Layer 6 of a small transformer language model trained on English Wikipedia (15 layers, counted from 0, width 128).
A neuron's activation on a vector x is SiLU(gate . x) times (in . x), where the dot is the dot product.

Input weights of the MLP neurons that the questions are about. A number n stands for (n - 128) times 0.0066.
n39 gate: 169, 96, 169, 106, 107, 119, 147, 130, 89, 132, 131, 166, 125, 151, 162, 145, 77, 101, 128, 126, 157, 122, 117, 156, 93, 157, 68, 161, 128, 87, 121, 103, 71, 136, 79, 124, 102, 88, 150, 149, 136, 138, 150, 116, 201, 90, 99, 65, 119, 123, 106, 160, 145, 120, 87, 178, 102, 138, 68, 110, 140, 163, 173, 119, 120, 153, 111, 124, 138, 117, 108, 149, 85, 145, 86, 134, 149, 161, 93, 108, 98, 161, 136, 118, 136, 142, 155, 102, 138, 192, 96, 110, 172, 91, 67, 143, 159, 142, 105, 153, 134, 121, 135, 124, 133, 179, 125, 102, 110, 110, 123, 155, 114, 114, 75, 151, 121, 190, 131, 59, 136, 143, 137, 170, 126, 79, 197, 140
n49 gate: 155, 99, 106, 130, 122, 124, 145, 178, 81, 177, 119, 181, 147, 165, 115, 87, 136, 69, 115, 118, 153, 117, 122, 149, 89, 68, 115, 204, 94, 138, 119, 124, 96, 180, 146, 141, 96, 136, 118, 104, 157, 95, 142, 87, 166, 161, 103, 115, 107, 121, 148, 82, 139, 160, 186, 138, 111, 151, 105, 106, 78, 100, 36, 118, 100, 186, 114, 131, 190, 122, 108, 104, 88, 132, 150, 133, 145, 153, 138, 160, 117, 120, 86, 123, 147, 111, 92, 91, 163, 127, 87, 162, 111, 124, 126, 149, 133, 161, 140, 99, 82, 133, 138, 151, 116, 65, 133, 94, 158, 121, 119, 111, 161, 70, 117, 169, 117, 131, 130, 108, 155, 114, 117, 152, 132, 75, 146, 165
n97 gate: 158, 67, 115, 145, 136, 83, 89, 148, 133, 130, 91, 114, 104, 83, 135, 143, 151, 94, 99, 156, 128, 143, 115, 156, 146, 152, 126, 103, 103, 120, 118, 127, 121, 134, 110, 86, 104, 185, 144, 136, 102, 85, 96, 140, 108, 151, 91, 119, 138, 113, 143, 78, 71, 99, 178, 147, 109, 156, 105, 136, 97, 159, 137, 135, 130, 169, 127, 156, 113, 98, 86, 96, 142, 114, 142, 124, 144, 101, 124, 83, 122, 140, 161, 147, 119, 130, 55, 135, 108, 68, 139, 112, 93, 169, 107, 116, 134, 201, 89, 144, 178, 143, 130, 195, 142, 103, 96, 127, 103, 134, 82, 153, 117, 137, 151, 114, 106, 157, 113, 95, 125, 141, 108, 134, 156, 92, 147, 155
n105 gate: 157, 143, 143, 51, 168, 98, 45, 56, 124, 128, 173, 145, 85, 80, 101, 82, 127, 140, 154, 170, 175, 150, 106, 184, 148, 110, 156, 132, 53, 150, 113, 164, 104, 186, 136, 123, 68, 118, 82, 81, 107, 127, 117, 108, 141, 173, 152, 154, 120, 107, 107, 162, 163, 158, 122, 77, 76, 131, 135, 183, 133, 164, 109, 146, 61, 168, 187, 157, 200, 197, 51, 165, 112, 62, 82, 81, 155, 138, 122, 123, 159, 140, 107, 111, 110, 121, 105, 124, 175, 141, 171, 101, 146, 103, 146, 156, 123, 142, 172, 128, 125, 155, 102, 128, 121, 147, 118, 136, 97, 129, 177, 117, 129, 148, 120, 100, 172, 171, 112, 131, 125, 144, 111, 114, 65, 137, 196, 173
n137 gate: 143, 105, 137, 111, 189, 176, 97, 129, 135, 146, 106, 131, 134, 176, 111, 138, 135, 146, 117, 149, 108, 134, 119, 180, 98, 135, 96, 122, 124, 136, 148, 226, 103, 113, 87, 77, 81, 140, 93, 165, 196, 68, 84, 159, 124, 120, 145, 82, 97, 101, 119, 121, 166, 125, 77, 91, 82, 106, 96, 158, 138, 125, 99, 117, 100, 133, 142, 161, 106, 115, 140, 115, 164, 182, 84, 112, 127, 128, 195, 157, 128, 94, 71, 114, 69, 116, 137, 137, 135, 147, 156, 75, 105, 161, 123, 156, 176, 179, 143, 144, 107, 172, 121, 149, 159, 110, 144, 103, 129, 98, 100, 149, 165, 116, 132, 188, 94, 145, 90, 146, 170, 151, 123, 127, 154, 199, 94, 151
n190 gate: 147, 143, 107, 132, 69, 69, 181, 103, 117, 150, 113, 150, 99, 101, 139, 132, 98, 140, 113, 139, 67, 108, 149, 140, 125, 148, 173, 131, 95, 106, 90, 153, 250, 104, 140, 109, 152, 78, 64, 107, 149, 161, 98, 119, 120, 153, 168, 100, 116, 163, 108, 133, 119, 108, 106, 114, 85, 129, 142, 118, 133, 101, 127, 131, 141, 85, 171, 145, 85, 86, 119, 89, 128, 98, 132, 100, 192, 112, 80, 115, 97, 77, 154, 149, 153, 119, 127, 186, 140, 140, 103, 131, 90, 159, 143, 107, 122, 148, 128, 131, 98, 83, 132, 105, 129, 126, 123, 105, 149, 117, 163, 124, 135, 167, 146, 110, 129, 62, 125, 125, 135, 141, 130, 96, 150, 91, 134, 216
n250 gate: 127, 121, 151, 135, 138, 141, 73, 160, 155, 119, 147, 103, 83, 134, 141, 104, 140, 68, 125, 123, 152, 110, 136, 159, 138, 122, 108, 132, 116, 122, 138, 104, 112, 140, 165, 124, 144, 99, 169, 141, 101, 161, 46, 127, 152, 133, 132, 124, 76, 100, 108, 113, 140, 137, 139, 157, 97, 94, 141, 93, 50, 115, 73, 135, 102, 118, 68, 72, 155, 137, 144, 111, 49, 163, 93, 160, 81, 97, 149, 162, 72, 135, 168, 133, 121, 112, 123, 166, 185, 141, 96, 112, 57, 126, 157, 168, 93, 168, 144, 149, 140, 117, 76, 79, 79, 119, 76, 123, 114, 151, 97, 121, 81, 138, 126, 43, 119, 121, 99, 154, 133, 120, 114, 128, 149, 144, 151, 145
n268 gate: 85, 145, 133, 137, 122, 141, 195, 134, 159, 122, 92, 214, 135, 149, 109, 116, 76, 109, 168, 168, 95, 99, 123, 88, 138, 72, 126, 116, 113, 131, 145, 141, 178, 128, 148, 191, 165, 77, 162, 108, 180, 124, 107, 148, 157, 136, 172, 127, 138, 120, 109, 129, 195, 114, 205, 172, 166, 191, 100, 149, 94, 146, 122, 144, 112, 93, 119, 153, 98, 138, 151, 129, 110, 137, 114, 108, 131, 125, 104, 153, 122, 94, 168, 153, 125, 127, 180, 151, 140, 149, 93, 191, 93, 109, 165, 121, 141, 143, 127, 40, 109, 162, 139, 177, 102, 114, 109, 99, 199, 65, 119, 115, 114, 127, 112, 68, 133, 122, 158, 82, 110, 154, 120, 124, 157, 99, 99, 142
n39 in: 116, 117, 112, 139, 193, 120, 141, 134, 97, 126, 163, 130, 149, 104, 173, 121, 115, 178, 100, 127, 147, 132, 149, 117, 69, 141, 121, 136, 106, 109, 151, 108, 99, 168, 71, 167, 124, 167, 137, 134, 105, 101, 129, 112, 160, 113, 152, 132, 83, 105, 144, 89, 125, 138, 155, 134, 108, 130, 141, 139, 107, 144, 157, 154, 88, 122, 91, 144, 115, 184, 120, 138, 144, 94, 109, 172, 177, 129, 92, 76, 158, 151, 71, 115, 128, 131, 109, 107, 152, 141, 133, 103, 157, 173, 59, 146, 145, 151, 97, 149, 82, 126, 160, 105, 134, 165, 166, 102, 118, 120, 119, 91, 172, 123, 62, 119, 90, 166, 155, 115, 143, 125, 153, 161, 96, 80, 133, 145
n49 in: 163, 97, 139, 122, 142, 151, 126, 121, 149, 66, 118, 118, 150, 133, 116, 133, 75, 128, 164, 91, 133, 80, 97, 130, 132, 139, 167, 49, 120, 122, 99, 106, 145, 61, 168, 128, 140, 126, 185, 101, 81, 180, 115, 112, 158, 85, 127, 114, 90, 152, 112, 148, 154, 110, 154, 95, 126, 101, 139, 129, 140, 159, 105, 129, 112, 93, 50, 151, 140, 113, 92, 81, 177, 113, 71, 143, 108, 125, 111, 134, 114, 161, 83, 166, 126, 110, 130, 136, 139, 110, 142, 134, 96, 135, 182, 109, 100, 114, 161, 158, 156, 131, 192, 114, 131, 203, 129, 176, 140, 91, 95, 104, 90, 134, 110, 114, 160, 117, 157, 168, 119, 117, 138, 134, 130, 216, 103, 161
n97 in: 140, 124, 126, 130, 96, 112, 122, 165, 132, 157, 95, 152, 173, 120, 147, 119, 139, 140, 151, 135, 135, 134, 136, 133, 99, 138, 138, 139, 121, 101, 105, 183, 159, 143, 68, 138, 137, 146, 126, 139, 100, 157, 93, 149, 100, 99, 145, 141, 107, 156, 130, 102, 82, 161, 153, 97, 143, 153, 111, 109, 109, 147, 171, 96, 159, 150, 116, 144, 142, 136, 185, 148, 90, 155, 139, 88, 145, 61, 137, 123, 150, 107, 94, 91, 128, 126, 123, 102, 159, 147, 103, 109, 111, 144, 119, 147, 158, 166, 105, 134, 154, 93, 128, 133, 43, 137, 69, 153, 128, 107, 121, 110, 139, 153, 128, 108, 152, 149, 69, 118, 151, 149, 102, 141, 86, 126, 175, 127
n105 in: 178, 147, 97, 116, 150, 165, 154, 158, 116, 135, 172, 162, 149, 78, 97, 136, 166, 133, 113, 85, 122, 76, 120, 149, 106, 121, 162, 155, 102, 141, 77, 107, 157, 125, 99, 149, 112, 158, 146, 155, 158, 160, 168, 153, 113, 162, 112, 72, 71, 142, 183, 158, 143, 116, 47, 104, 131, 89, 72, 147, 99, 105, 102, 112, 148, 113, 166, 152, 94, 186, 100, 154, 60, 139, 118, 106, 129, 159, 134, 94, 135, 167, 114, 197, 146, 110, 104, 47, 147, 76, 141, 89, 122, 172, 86, 136, 109, 142, 143, 100, 123, 157, 148, 127, 150, 144, 147, 144, 115, 155, 142, 136, 135, 182, 152, 153, 109, 127, 117, 110, 138, 72, 94, 157, 100, 88, 172, 107
n137 in: 35, 95, 132, 174, 101, 110, 62, 152, 134, 149, 149, 154, 131, 141, 152, 130, 155, 162, 105, 107, 121, 159, 92, 175, 117, 134, 106, 69, 103, 138, 130, 149, 145, 114, 116, 153, 121, 109, 108, 192, 113, 145, 116, 112, 197, 129, 100, 102, 149, 150, 130, 114, 172, 125, 138, 116, 81, 105, 142, 45, 128, 150, 133, 111, 150, 150, 96, 135, 161, 147, 93, 145, 98, 99, 80, 160, 148, 61, 146, 120, 96, 120, 121, 117, 140, 179, 87, 145, 121, 108, 148, 93, 149, 188, 145, 73, 133, 204, 92, 137, 113, 135, 108, 168, 111, 143, 144, 201, 94, 113, 155, 89, 120, 116, 183, 128, 132, 189, 126, 107, 135, 142, 114, 155, 131, 122, 151, 106
n190 in: 171, 119, 156, 114, 175, 138, 130, 128, 179, 134, 108, 107, 162, 124, 98, 100, 139, 147, 149, 177, 111, 114, 134, 121, 92, 140, 105, 116, 189, 111, 167, 86, 70, 118, 175, 145, 81, 146, 88, 137, 104, 135, 168, 112, 119, 138, 111, 104, 146, 131, 130, 109, 125, 169, 104, 147, 100, 114, 119, 194, 107, 88, 122, 198, 96, 156, 125, 151, 133, 108, 92, 159, 158, 117, 145, 174, 107, 140, 132, 140, 91, 92, 139, 71, 114, 110, 104, 104, 132, 139, 155, 86, 103, 126, 162, 150, 135, 77, 155, 142, 115, 142, 108, 156, 151, 184, 138, 120, 103, 158, 152, 116, 113, 95, 110, 164, 123, 122, 82, 106, 117, 148, 105, 109, 99, 129, 136, 87
n250 in: 95, 79, 144, 107, 157, 153, 97, 122, 82, 83, 173, 129, 122, 108, 134, 125, 119, 201, 93, 154, 197, 137, 129, 138, 122, 120, 117, 139, 119, 134, 107, 66, 137, 137, 99, 182, 102, 112, 79, 138, 136, 142, 194, 116, 142, 96, 136, 90, 172, 155, 124, 143, 121, 135, 147, 124, 125, 109, 162, 113, 123, 101, 119, 158, 110, 120, 121, 193, 132, 190, 112, 133, 174, 108, 174, 88, 139, 103, 118, 165, 139, 106, 118, 137, 46, 116, 129, 100, 99, 134, 157, 158, 148, 122, 143, 80, 98, 87, 99, 105, 107, 119, 111, 173, 149, 131, 166, 92, 137, 123, 129, 132, 105, 140, 130, 162, 136, 114, 87, 167, 184, 107, 160, 113, 134, 111, 120, 126
n268 in: 147, 142, 93, 148, 157, 153, 184, 117, 172, 142, 148, 95, 158, 140, 121, 128, 84, 115, 62, 118, 104, 97, 154, 77, 122, 146, 117, 113, 157, 128, 116, 188, 120, 116, 104, 76, 94, 168, 115, 95, 187, 87, 110, 151, 156, 158, 126, 91, 138, 110, 116, 172, 69, 94, 177, 167, 143, 138, 117, 122, 85, 112, 93, 192, 73, 133, 163, 109, 148, 111, 174, 139, 131, 113, 102, 146, 166, 142, 115, 143, 127, 132, 159, 95, 65, 184, 107, 105, 100, 177, 108, 133, 108, 119, 141, 152, 87, 122, 104, 119, 144, 116, 83, 117, 132, 142, 166, 112, 201, 80, 146, 92, 149, 124, 95, 111, 148, 120, 108, 133, 101, 103, 120, 131, 161, 119, 115, 113

Each question shows a token from some text and the vector x that enters the MLP there. A number n stands for (n - 128) times 0.018.

". ": 123, 112, 87, 111, 105, 139, 135, 125, 89, 152, 121, 135, 101, 117, 156, 132, 136, 164, 117, 106, 121, 121, 154, 106, 133, 117, 104, 118, 106, 126, 132, 160, 148, 146, 109, 113, 132, 118, 128, 113, 123, 129, 129, 139, 136, 114, 147, 175, 127, 153, 124, 135, 102, 132, 127, 154, 137, 87, 118, 135, 130, 122, 127, 120, 124, 145, 142, 152, 115, 129, 141, 94, 111, 154, 148, 170, 124, 120, 90, 138, 160, 129, 96, 120, 136, 161, 97, 77, 132, 171, 132, 116, 151, 125, 130, 128, 96, 117, 157, 107, 103, 144, 141, 119, 123, 129, 147, 165, 138, 166, 69, 108, 117, 113, 146, 114, 106, 140, 137, 131, 130, 126, 146, 142, 125, 135, 141, 106
Which of these neurons fires most? n190

"ch": 142, 107, 157, 123, 129, 128, 124, 124, 102, 149, 136, 149, 93, 88, 115, 147, 179, 151, 117, 138, 130, 79, 154, 129, 195, 140, 115, 121, 156, 147, 106, 134, 163, 133, 157, 110, 106, 134, 111, 129, 147, 121, 168, 127, 83, 121, 158, 168, 152, 125, 149, 66, 138, 133, 167, 97, 113, 102, 140, 92, 166, 130, 137, 105, 88, 133, 91, 140, 136, 99, 122, 125, 139, 137, 155, 141, 128, 170, 122, 103, 131, 140, 91, 134, 124, 175, 141, 139, 133, 129, 122, 82, 119, 143, 147, 113, 176, 148, 125, 135, 112, 76, 120, 147, 125, 164, 158, 138, 148, 142, 129, 132, 147, 112, 149, 122, 158, 118, 128, 127, 133, 123, 131, 141, 99, 149, 138, 119
Which of these neurons fires most? n268

"ious ": 126, 158, 175, 125, 125, 160, 140, 156, 145, 146, 135, 128, 126, 161, 117, 128, 197, 112, 81, 155, 122, 119, 132, 151, 134, 143, 130, 154, 166, 116, 114, 85, 140, 126, 137, 119, 139, 125, 119, 111, 131, 120, 144, 117, 165, 110, 128, 153, 128, 126, 158, 123, 128, 129, 125, 156, 141, 72, 138, 106, 137, 115, 145, 116, 81, 145, 119, 131, 125, 115, 134, 134, 120, 134, 134, 148, 125, 137, 157, 139, 102, 131, 93, 90, 135, 149, 101, 101, 103, 100, 90, 109, 108, 147, 135, 139, 117, 124, 133, 122, 132, 121, 152, 114, 112, 135, 114, 89, 144, 114, 73, 119, 133, 117, 141, 103, 144, 141, 105, 134, 138, 90, 153, 102, 84, 136, 138, 167
The most active neuron and its activation: n250, at about 0.14

"200": 113, 164, 124, 128, 116, 158, 98, 132, 149, 158, 170, 162, 154, 97, 139, 162, 145, 140, 134, 129, 122, 109, 135, 133, 208, 164, 89, 118, 138, 125, 116, 141, 143, 118, 134, 113, 117, 122, 155, 124, 93, 108, 128, 87, 106, 125, 126, 174, 140, 103, 147, 120, 142, 118, 156, 115, 146, 107, 125, 109, 132, 133, 114, 123, 117, 123, 109, 101, 118, 109, 153, 128, 116, 155, 125, 148, 129, 127, 104, 119, 92, 141, 93, 128, 105, 153, 149, 80, 151, 131, 151, 109, 146, 117, 145, 96, 85, 138, 150, 113, 96, 150, 156, 165, 107, 136, 113, 90, 137, 160, 149, 121, 145, 140, 116, 110, 151, 138, 84, 112, 138, 107, 161, 86, 101, 99, 126, 152
Which two neurons fire most, strongest first? n190, n105

"com": 134, 158, 144, 141, 137, 165, 124, 146, 62, 154, 132, 133, 111, 127, 122, 131, 151, 130, 144, 100, 126, 108, 120, 149, 146, 135, 111, 93, 116, 179, 112, 108, 135, 124, 135, 104, 144, 160, 109, 130, 142, 118, 143, 139, 171, 123, 131, 154, 93, 124, 148, 94, 149, 192, 165, 125, 112, 121, 97, 102, 134, 139, 158, 134, 111, 110, 93, 116, 102, 121, 166, 165, 92, 149, 175, 144, 129, 140, 146, 120, 131, 142, 154, 149, 127, 174, 140, 90, 120, 89, 131, 165, 104, 108, 117, 150, 142, 162, 131, 123, 112, 137, 167, 132, 123, 157, 119, 121, 160, 159, 162, 146, 143, 117, 140, 145, 141, 126, 108, 131, 105, 100, 143, 117, 100, 117, 144, 141
Which of these neurons fires most? n190

"g": 127, 100, 96, 115, 143, 161, 107, 137, 79, 154, 124, 131, 123, 107, 71, 122, 162, 137, 128, 121, 113, 81, 117, 126, 154, 144, 116, 104, 133, 158, 112, 154, 139, 70, 141, 108, 131, 124, 168, 112, 105, 114, 170, 120, 120, 108, 145, 169, 164, 121, 148, 72, 154, 150, 131, 114, 91, 87, 145, 121, 156, 119, 149, 120, 111, 129, 94, 108, 121, 116, 122, 117, 167, 157, 153, 119, 121, 153, 74, 128, 126, 133, 130, 110, 116, 209, 155, 161, 149, 110, 125, 131, 150, 120, 130, 133, 108, 136, 131, 80, 119, 113, 112, 136, 126, 161, 153, 149, 116, 162, 139, 145, 169, 131, 110, 129, 153, 121, 113, 140, 143, 128, 120, 107, 102, 125, 134, 133
The three highest activations, in order: n268, n97, n39

"ic": 128, 124, 157, 110, 101, 112, 131, 138, 111, 148, 140, 129, 142, 117, 162, 114, 160, 120, 109, 162, 102, 91, 85, 119, 166, 133, 135, 109, 134, 95, 98, 139, 167, 129, 121, 53, 122, 118, 102, 158, 61, 121, 150, 105, 84, 124, 157, 161, 124, 139, 167, 105, 112, 155, 147, 163, 133, 100, 111, 98, 112, 150, 153, 141, 73, 155, 95, 153, 110, 95, 116, 137, 111, 142, 148, 123, 102, 137, 135, 118, 145, 114, 121, 161, 121, 167, 123, 146, 144, 135, 114, 158, 156, 92, 145, 156, 122, 142, 156, 123, 136, 125, 133, 139, 130, 129, 130, 126, 130, 124, 154, 134, 145, 126, 108, 88, 138, 128, 93, 81, 134, 101, 172, 136, 105, 122, 96, 144
Which of these neurons fires most? n97

"Not": 126, 151, 140, 134, 85, 142, 133, 145, 138, 138, 142, 120, 137, 114, 170, 123, 135, 135, 139, 127, 107, 107, 131, 154, 183, 152, 125, 96, 173, 185, 100, 119, 110, 123, 116, 99, 130, 123, 94, 120, 135, 113, 145, 119, 125, 115, 129, 159, 147, 126, 112, 132, 127, 114, 154, 163, 114, 110, 128, 88, 106, 121, 168, 146, 112, 123, 73, 185, 119, 96, 124, 152, 114, 133, 144, 153, 132, 146, 114, 116, 79, 143, 109, 156, 121, 190, 119, 110, 121, 136, 143, 124, 121, 136, 106, 82, 89, 139, 165, 113, 131, 84, 122, 140, 135, 126, 105, 105, 135, 161, 157, 112, 122, 132, 141, 85, 125, 152, 131, 164, 127, 102, 137, 83, 91, 93, 125, 119
Which of these neurons fires most? n250

"st": 131, 113, 127, 147, 140, 202, 141, 123, 102, 160, 168, 106, 98, 111, 129, 132, 161, 142, 103, 150, 90, 111, 127, 119, 192, 132, 125, 138, 162, 118, 143, 98, 141, 98, 120, 113, 109, 131, 117, 106, 140, 96, 167, 125, 105, 106, 123, 166, 147, 110, 128, 87, 97, 122, 138, 112, 118, 105, 90, 114, 159, 94, 137, 87, 121, 109, 94, 152, 137, 114, 104, 116, 109, 150, 126, 104, 162, 143, 113, 100, 129, 124, 100, 131, 135, 227, 111, 104, 131, 133, 129, 117, 162, 122, 167, 105, 159, 113, 129, 66, 123, 83, 105, 132, 131, 132, 139, 141, 111, 152, 142, 118, 142, 129, 138, 131, 182, 151, 142, 141, 133, 133, 98, 144, 114, 150, 116, 119
The most active neuron and its activation: n49, at about 0.13

"ed ": 117, 112, 145, 129, 165, 163, 137, 141, 137, 149, 142, 89, 162, 147, 101, 119, 115, 125, 145, 152, 107, 110, 101, 109, 117, 108, 123, 118, 136, 115, 131, 105, 111, 117, 117, 93, 102, 120, 102, 111, 91, 132, 127, 135, 115, 133, 117, 140, 149, 150, 144, 107, 150, 152, 134, 134, 107, 59, 154, 143, 149, 139, 142, 156, 83, 160, 122, 137, 150, 122, 136, 122, 111, 133, 163, 143, 104, 143, 140, 106, 141, 127, 86, 98, 110, 163, 114, 122, 125, 139, 114, 107, 151, 166, 123, 143, 121, 112, 164, 116, 90, 142, 151, 106, 103, 145, 109, 83, 129, 183, 77, 163, 130, 142, 168, 97, 136, 114, 82, 137, 121, 93, 123, 126, 117, 116, 140, 144
Which of these neurons fires most? n250

"— ": 99, 126, 125, 150, 91, 104, 152, 134, 131, 140, 142, 154, 125, 133, 149, 186, 140, 157, 122, 138, 101, 136, 110, 129, 158, 134, 101, 121, 101, 117, 134, 138, 136, 121, 122, 123, 112, 118, 143, 125, 118, 122, 127, 149, 123, 113, 140, 178, 153, 96, 127, 88, 133, 129, 157, 175, 93, 113, 158, 126, 138, 118, 145, 135, 137, 116, 133, 125, 128, 134, 130, 147, 119, 156, 148, 135, 106, 124, 115, 111, 109, 110, 87, 128, 103, 151, 129, 92, 155, 154, 136, 106, 139, 150, 135, 125, 111, 135, 164, 163, 125, 147, 143, 145, 132, 149, 89, 147, 133, 164, 81, 109, 108, 106, 109, 119, 114, 164, 118, 121, 123, 63, 136, 151, 115, 156, 130, 138
Which of these neurons fires most? n97

"the ": 133, 110, 109, 100, 86, 125, 130, 116, 122, 142, 125, 116, 100, 128, 126, 127, 143, 144, 113, 117, 133, 120, 132, 97, 144, 109, 101, 121, 124, 145, 127, 129, 115, 119, 118, 126, 128, 94, 140, 123, 137, 134, 142, 124, 121, 141, 173, 186, 109, 138, 127, 130, 121, 141, 149, 130, 129, 115, 113, 135, 150, 120, 135, 138, 142, 114, 123, 148, 147, 103, 159, 120, 144, 143, 145, 129, 145, 151, 111, 118, 136, 117, 112, 128, 198, 170, 152, 132, 131, 113, 137, 136, 159, 119, 119, 144, 88, 135, 135, 135, 104, 131, 148, 148, 120, 112, 121, 103, 141, 151, 70, 127, 125, 128, 143, 120, 156, 148, 123, 138, 162, 142, 114, 107, 64, 133, 143, 137
The three highest activations, in order: n137, n250, n39

"Old ": 126, 86, 152, 155, 141, 130, 136, 129, 120, 113, 132, 115, 141, 111, 123, 151, 177, 127, 105, 120, 122, 128, 153, 112, 127, 129, 136, 156, 176, 172, 123, 105, 128, 64, 150, 159, 125, 114, 103, 124, 104, 96, 153, 116, 139, 109, 110, 162, 153, 137, 139, 122, 134, 119, 160, 169, 125, 121, 113, 105, 132, 130, 127, 159, 123, 119, 119, 133, 135, 97, 132, 133, 112, 128, 132, 131, 130, 121, 136, 129, 83, 146, 101, 133, 124, 145, 100, 100, 142, 99, 153, 124, 141, 102, 132, 141, 92, 137, 132, 127, 120, 128, 140, 130, 120, 131, 84, 93, 166, 141, 80, 126, 148, 148, 144, 110, 101, 158, 92, 161, 141, 99, 141, 96, 91, 128, 149, 184
Which two neurons fire most, strongest first? n250, n49

"l ": 108, 109, 157, 138, 123, 129, 146, 143, 125, 129, 142, 143, 121, 118, 141, 142, 152, 135, 107, 167, 120, 112, 145, 132, 166, 141, 143, 153, 151, 114, 126, 113, 122, 124, 121, 87, 111, 129, 136, 134, 127, 123, 145, 104, 161, 88, 148, 167, 165, 114, 139, 112, 100, 126, 132, 150, 139, 110, 108, 101, 124, 86, 149, 124, 106, 131, 130, 110, 139, 138, 138, 129, 117, 146, 157, 173, 116, 126, 155, 113, 100, 126, 111, 141, 129, 168, 122, 142, 94, 129, 121, 137, 131, 113, 121, 148, 117, 150, 120, 119, 110, 129, 122, 118, 113, 168, 75, 104, 115, 154, 77, 99, 124, 137, 140, 72, 111, 128, 77, 124, 139, 81, 138, 107, 77, 137, 138, 140
The three highest activations, in order: n250, n97, n105

"est": 95, 123, 168, 154, 104, 192, 127, 114, 94, 157, 170, 88, 138, 123, 122, 172, 162, 128, 104, 132, 154, 111, 127, 149, 174, 122, 143, 137, 160, 154, 116, 167, 123, 94, 133, 94, 142, 93, 98, 120, 131, 115, 148, 149, 131, 111, 147, 153, 96, 120, 121, 87, 117, 131, 155, 91, 141, 123, 134, 87, 107, 137, 156, 115, 135, 123, 79, 137, 117, 121, 89, 153, 85, 155, 140, 130, 130, 123, 152, 124, 122, 104, 119, 162, 137, 201, 127, 107, 136, 118, 109, 141, 146, 136, 120, 124, 125, 103, 133, 111, 138, 125, 112, 122, 95, 132, 119, 120, 111, 127, 160, 96, 153, 145, 149, 119, 118, 134, 100, 133, 154, 147, 121, 102, 85, 105, 109, 119
Which of these neurons fires most? n190

".\"": 130, 113, 137, 144, 109, 173, 151, 131, 99, 140, 131, 97, 121, 87, 113, 140, 156, 121, 142, 111, 108, 130, 149, 98, 179, 156, 90, 107, 123, 188, 131, 147, 131, 174, 105, 117, 169, 116, 99, 146, 119, 116, 137, 127, 157, 117, 169, 163, 143, 140, 147, 134, 137, 111, 115, 119, 143, 126, 81, 125, 174, 111, 132, 93, 130, 135, 105, 139, 114, 109, 140, 151, 80, 133, 145, 146, 95, 139, 104, 146, 155, 125, 99, 128, 78, 165, 127, 58, 172, 159, 151, 108, 158, 137, 130, 134, 103, 137, 161, 93, 121, 137, 141, 136, 137, 125, 136, 117, 170, 175, 126, 136, 106, 86, 188, 101, 130, 186, 98, 115, 124, 92, 142, 109, 133, 136, 136, 133
Which two neurons fire most, strongest first? n190, n49

"being ": 136, 138, 97, 143, 98, 140, 149, 138, 118, 188, 157, 137, 154, 155, 109, 112, 110, 157, 114, 135, 99, 128, 93, 152, 118, 136, 121, 79, 148, 134, 116, 131, 104, 110, 152, 142, 96, 109, 120, 110, 133, 131, 143, 107, 84, 138, 155, 154, 135, 125, 146, 122, 135, 142, 117, 125, 152, 102, 143, 119, 113, 115, 147, 158, 142, 113, 122, 140, 122, 133, 135, 105, 118, 154, 157, 162, 124, 152, 132, 156, 131, 116, 98, 163, 136, 169, 117, 85, 77, 155, 152, 115, 132, 183, 133, 138, 123, 158, 143, 142, 136, 163, 114, 161, 143, 108, 122, 127, 110, 174, 78, 144, 121, 141, 146, 85, 149, 140, 133, 126, 111, 94, 122, 145, 115, 142, 125, 169
Which of these neurons fires most? n137

"d ": 120, 134, 148, 155, 121, 125, 122, 143, 104, 131, 140, 125, 126, 144, 120, 130, 163, 128, 133, 133, 123, 115, 120, 146, 157, 126, 144, 121, 135, 129, 124, 93, 99, 142, 137, 110, 106, 107, 157, 98, 115, 120, 129, 133, 179, 111, 119, 151, 155, 123, 170, 144, 102, 139, 137, 127, 90, 124, 115, 181, 119, 124, 130, 125, 97, 144, 121, 116, 142, 129, 120, 139, 131, 129, 145, 183, 93, 126, 184, 110, 113, 123, 105, 124, 152, 165, 127, 104, 147, 168, 142, 106, 124, 153, 132, 119, 100, 135, 125, 135, 115, 166, 130, 138, 127, 156, 129, 113, 64, 150, 71, 84, 152, 129, 111, 112, 118, 135, 102, 126, 158, 107, 141, 123, 98, 131, 139, 143
Which of these neurons fires most? n39

"er": 145, 88, 166, 149, 188, 214, 124, 120, 111, 156, 141, 149, 125, 114, 130, 123, 157, 171, 128, 130, 118, 142, 132, 112, 178, 124, 130, 92, 143, 139, 111, 85, 148, 125, 121, 74, 121, 123, 128, 155, 110, 93, 142, 145, 100, 129, 106, 162, 163, 78, 145, 112, 106, 145, 130, 143, 162, 125, 140, 107, 136, 130, 157, 123, 168, 132, 84, 120, 117, 105, 117, 110, 142, 124, 183, 121, 133, 130, 147, 112, 116, 85, 121, 150, 99, 162, 125, 85, 145, 171, 117, 131, 119, 125, 114, 161, 118, 157, 140, 98, 108, 115, 127, 150, 102, 126, 120, 159, 128, 164, 142, 131, 168, 131, 146, 101, 135, 118, 148, 120, 117, 103, 118, 156, 123, 97, 142, 115
Which of these neurons fires most? n97

"ten ": 106, 109, 149, 109, 120, 114, 138, 143, 131, 112, 154, 127, 116, 106, 109, 158, 151, 123, 142, 152, 127, 117, 134, 128, 123, 114, 147, 110, 156, 107, 150, 84, 129, 119, 118, 149, 119, 114, 127, 108, 164, 117, 139, 130, 188, 142, 122, 157, 143, 115, 172, 76, 148, 141, 175, 149, 141, 75, 120, 134, 164, 136, 137, 135, 123, 114, 115, 101, 124, 116, 146, 115, 140, 141, 117, 147, 139, 159, 164, 171, 84, 146, 96, 133, 134, 190, 120, 121, 205, 115, 149, 118, 120, 152, 116, 136, 107, 160, 148, 128, 115, 142, 126, 143, 96, 136, 123, 109, 123, 143, 92, 72, 133, 126, 134, 139, 133, 175, 86, 125, 103, 115, 109, 74, 75, 120, 129, 140
Which of these neurons fires most? n49

"in ": 152, 130, 105, 167, 116, 141, 159, 127, 105, 131, 172, 138, 168, 145, 145, 150, 162, 147, 122, 103, 116, 138, 100, 162, 118, 145, 95, 139, 134, 126, 130, 138, 128, 147, 98, 100, 132, 92, 126, 122, 124, 138, 147, 96, 94, 128, 153, 164, 139, 128, 106, 110, 128, 124, 153, 161, 101, 139, 128, 106, 169, 108, 155, 123, 121, 135, 146, 109, 116, 141, 113, 107, 135, 181, 160, 165, 134, 146, 115, 137, 110, 147, 136, 189, 135, 174, 111, 105, 140, 98, 145, 125, 140, 137, 146, 118, 167, 170, 136, 111, 113, 120, 137, 155, 162, 147, 86, 105, 129, 159, 91, 129, 169, 140, 131, 127, 123, 166, 133, 136, 129, 130, 139, 123, 66, 117, 132, 101
The most active neuron and its activation: n39, at about 0.71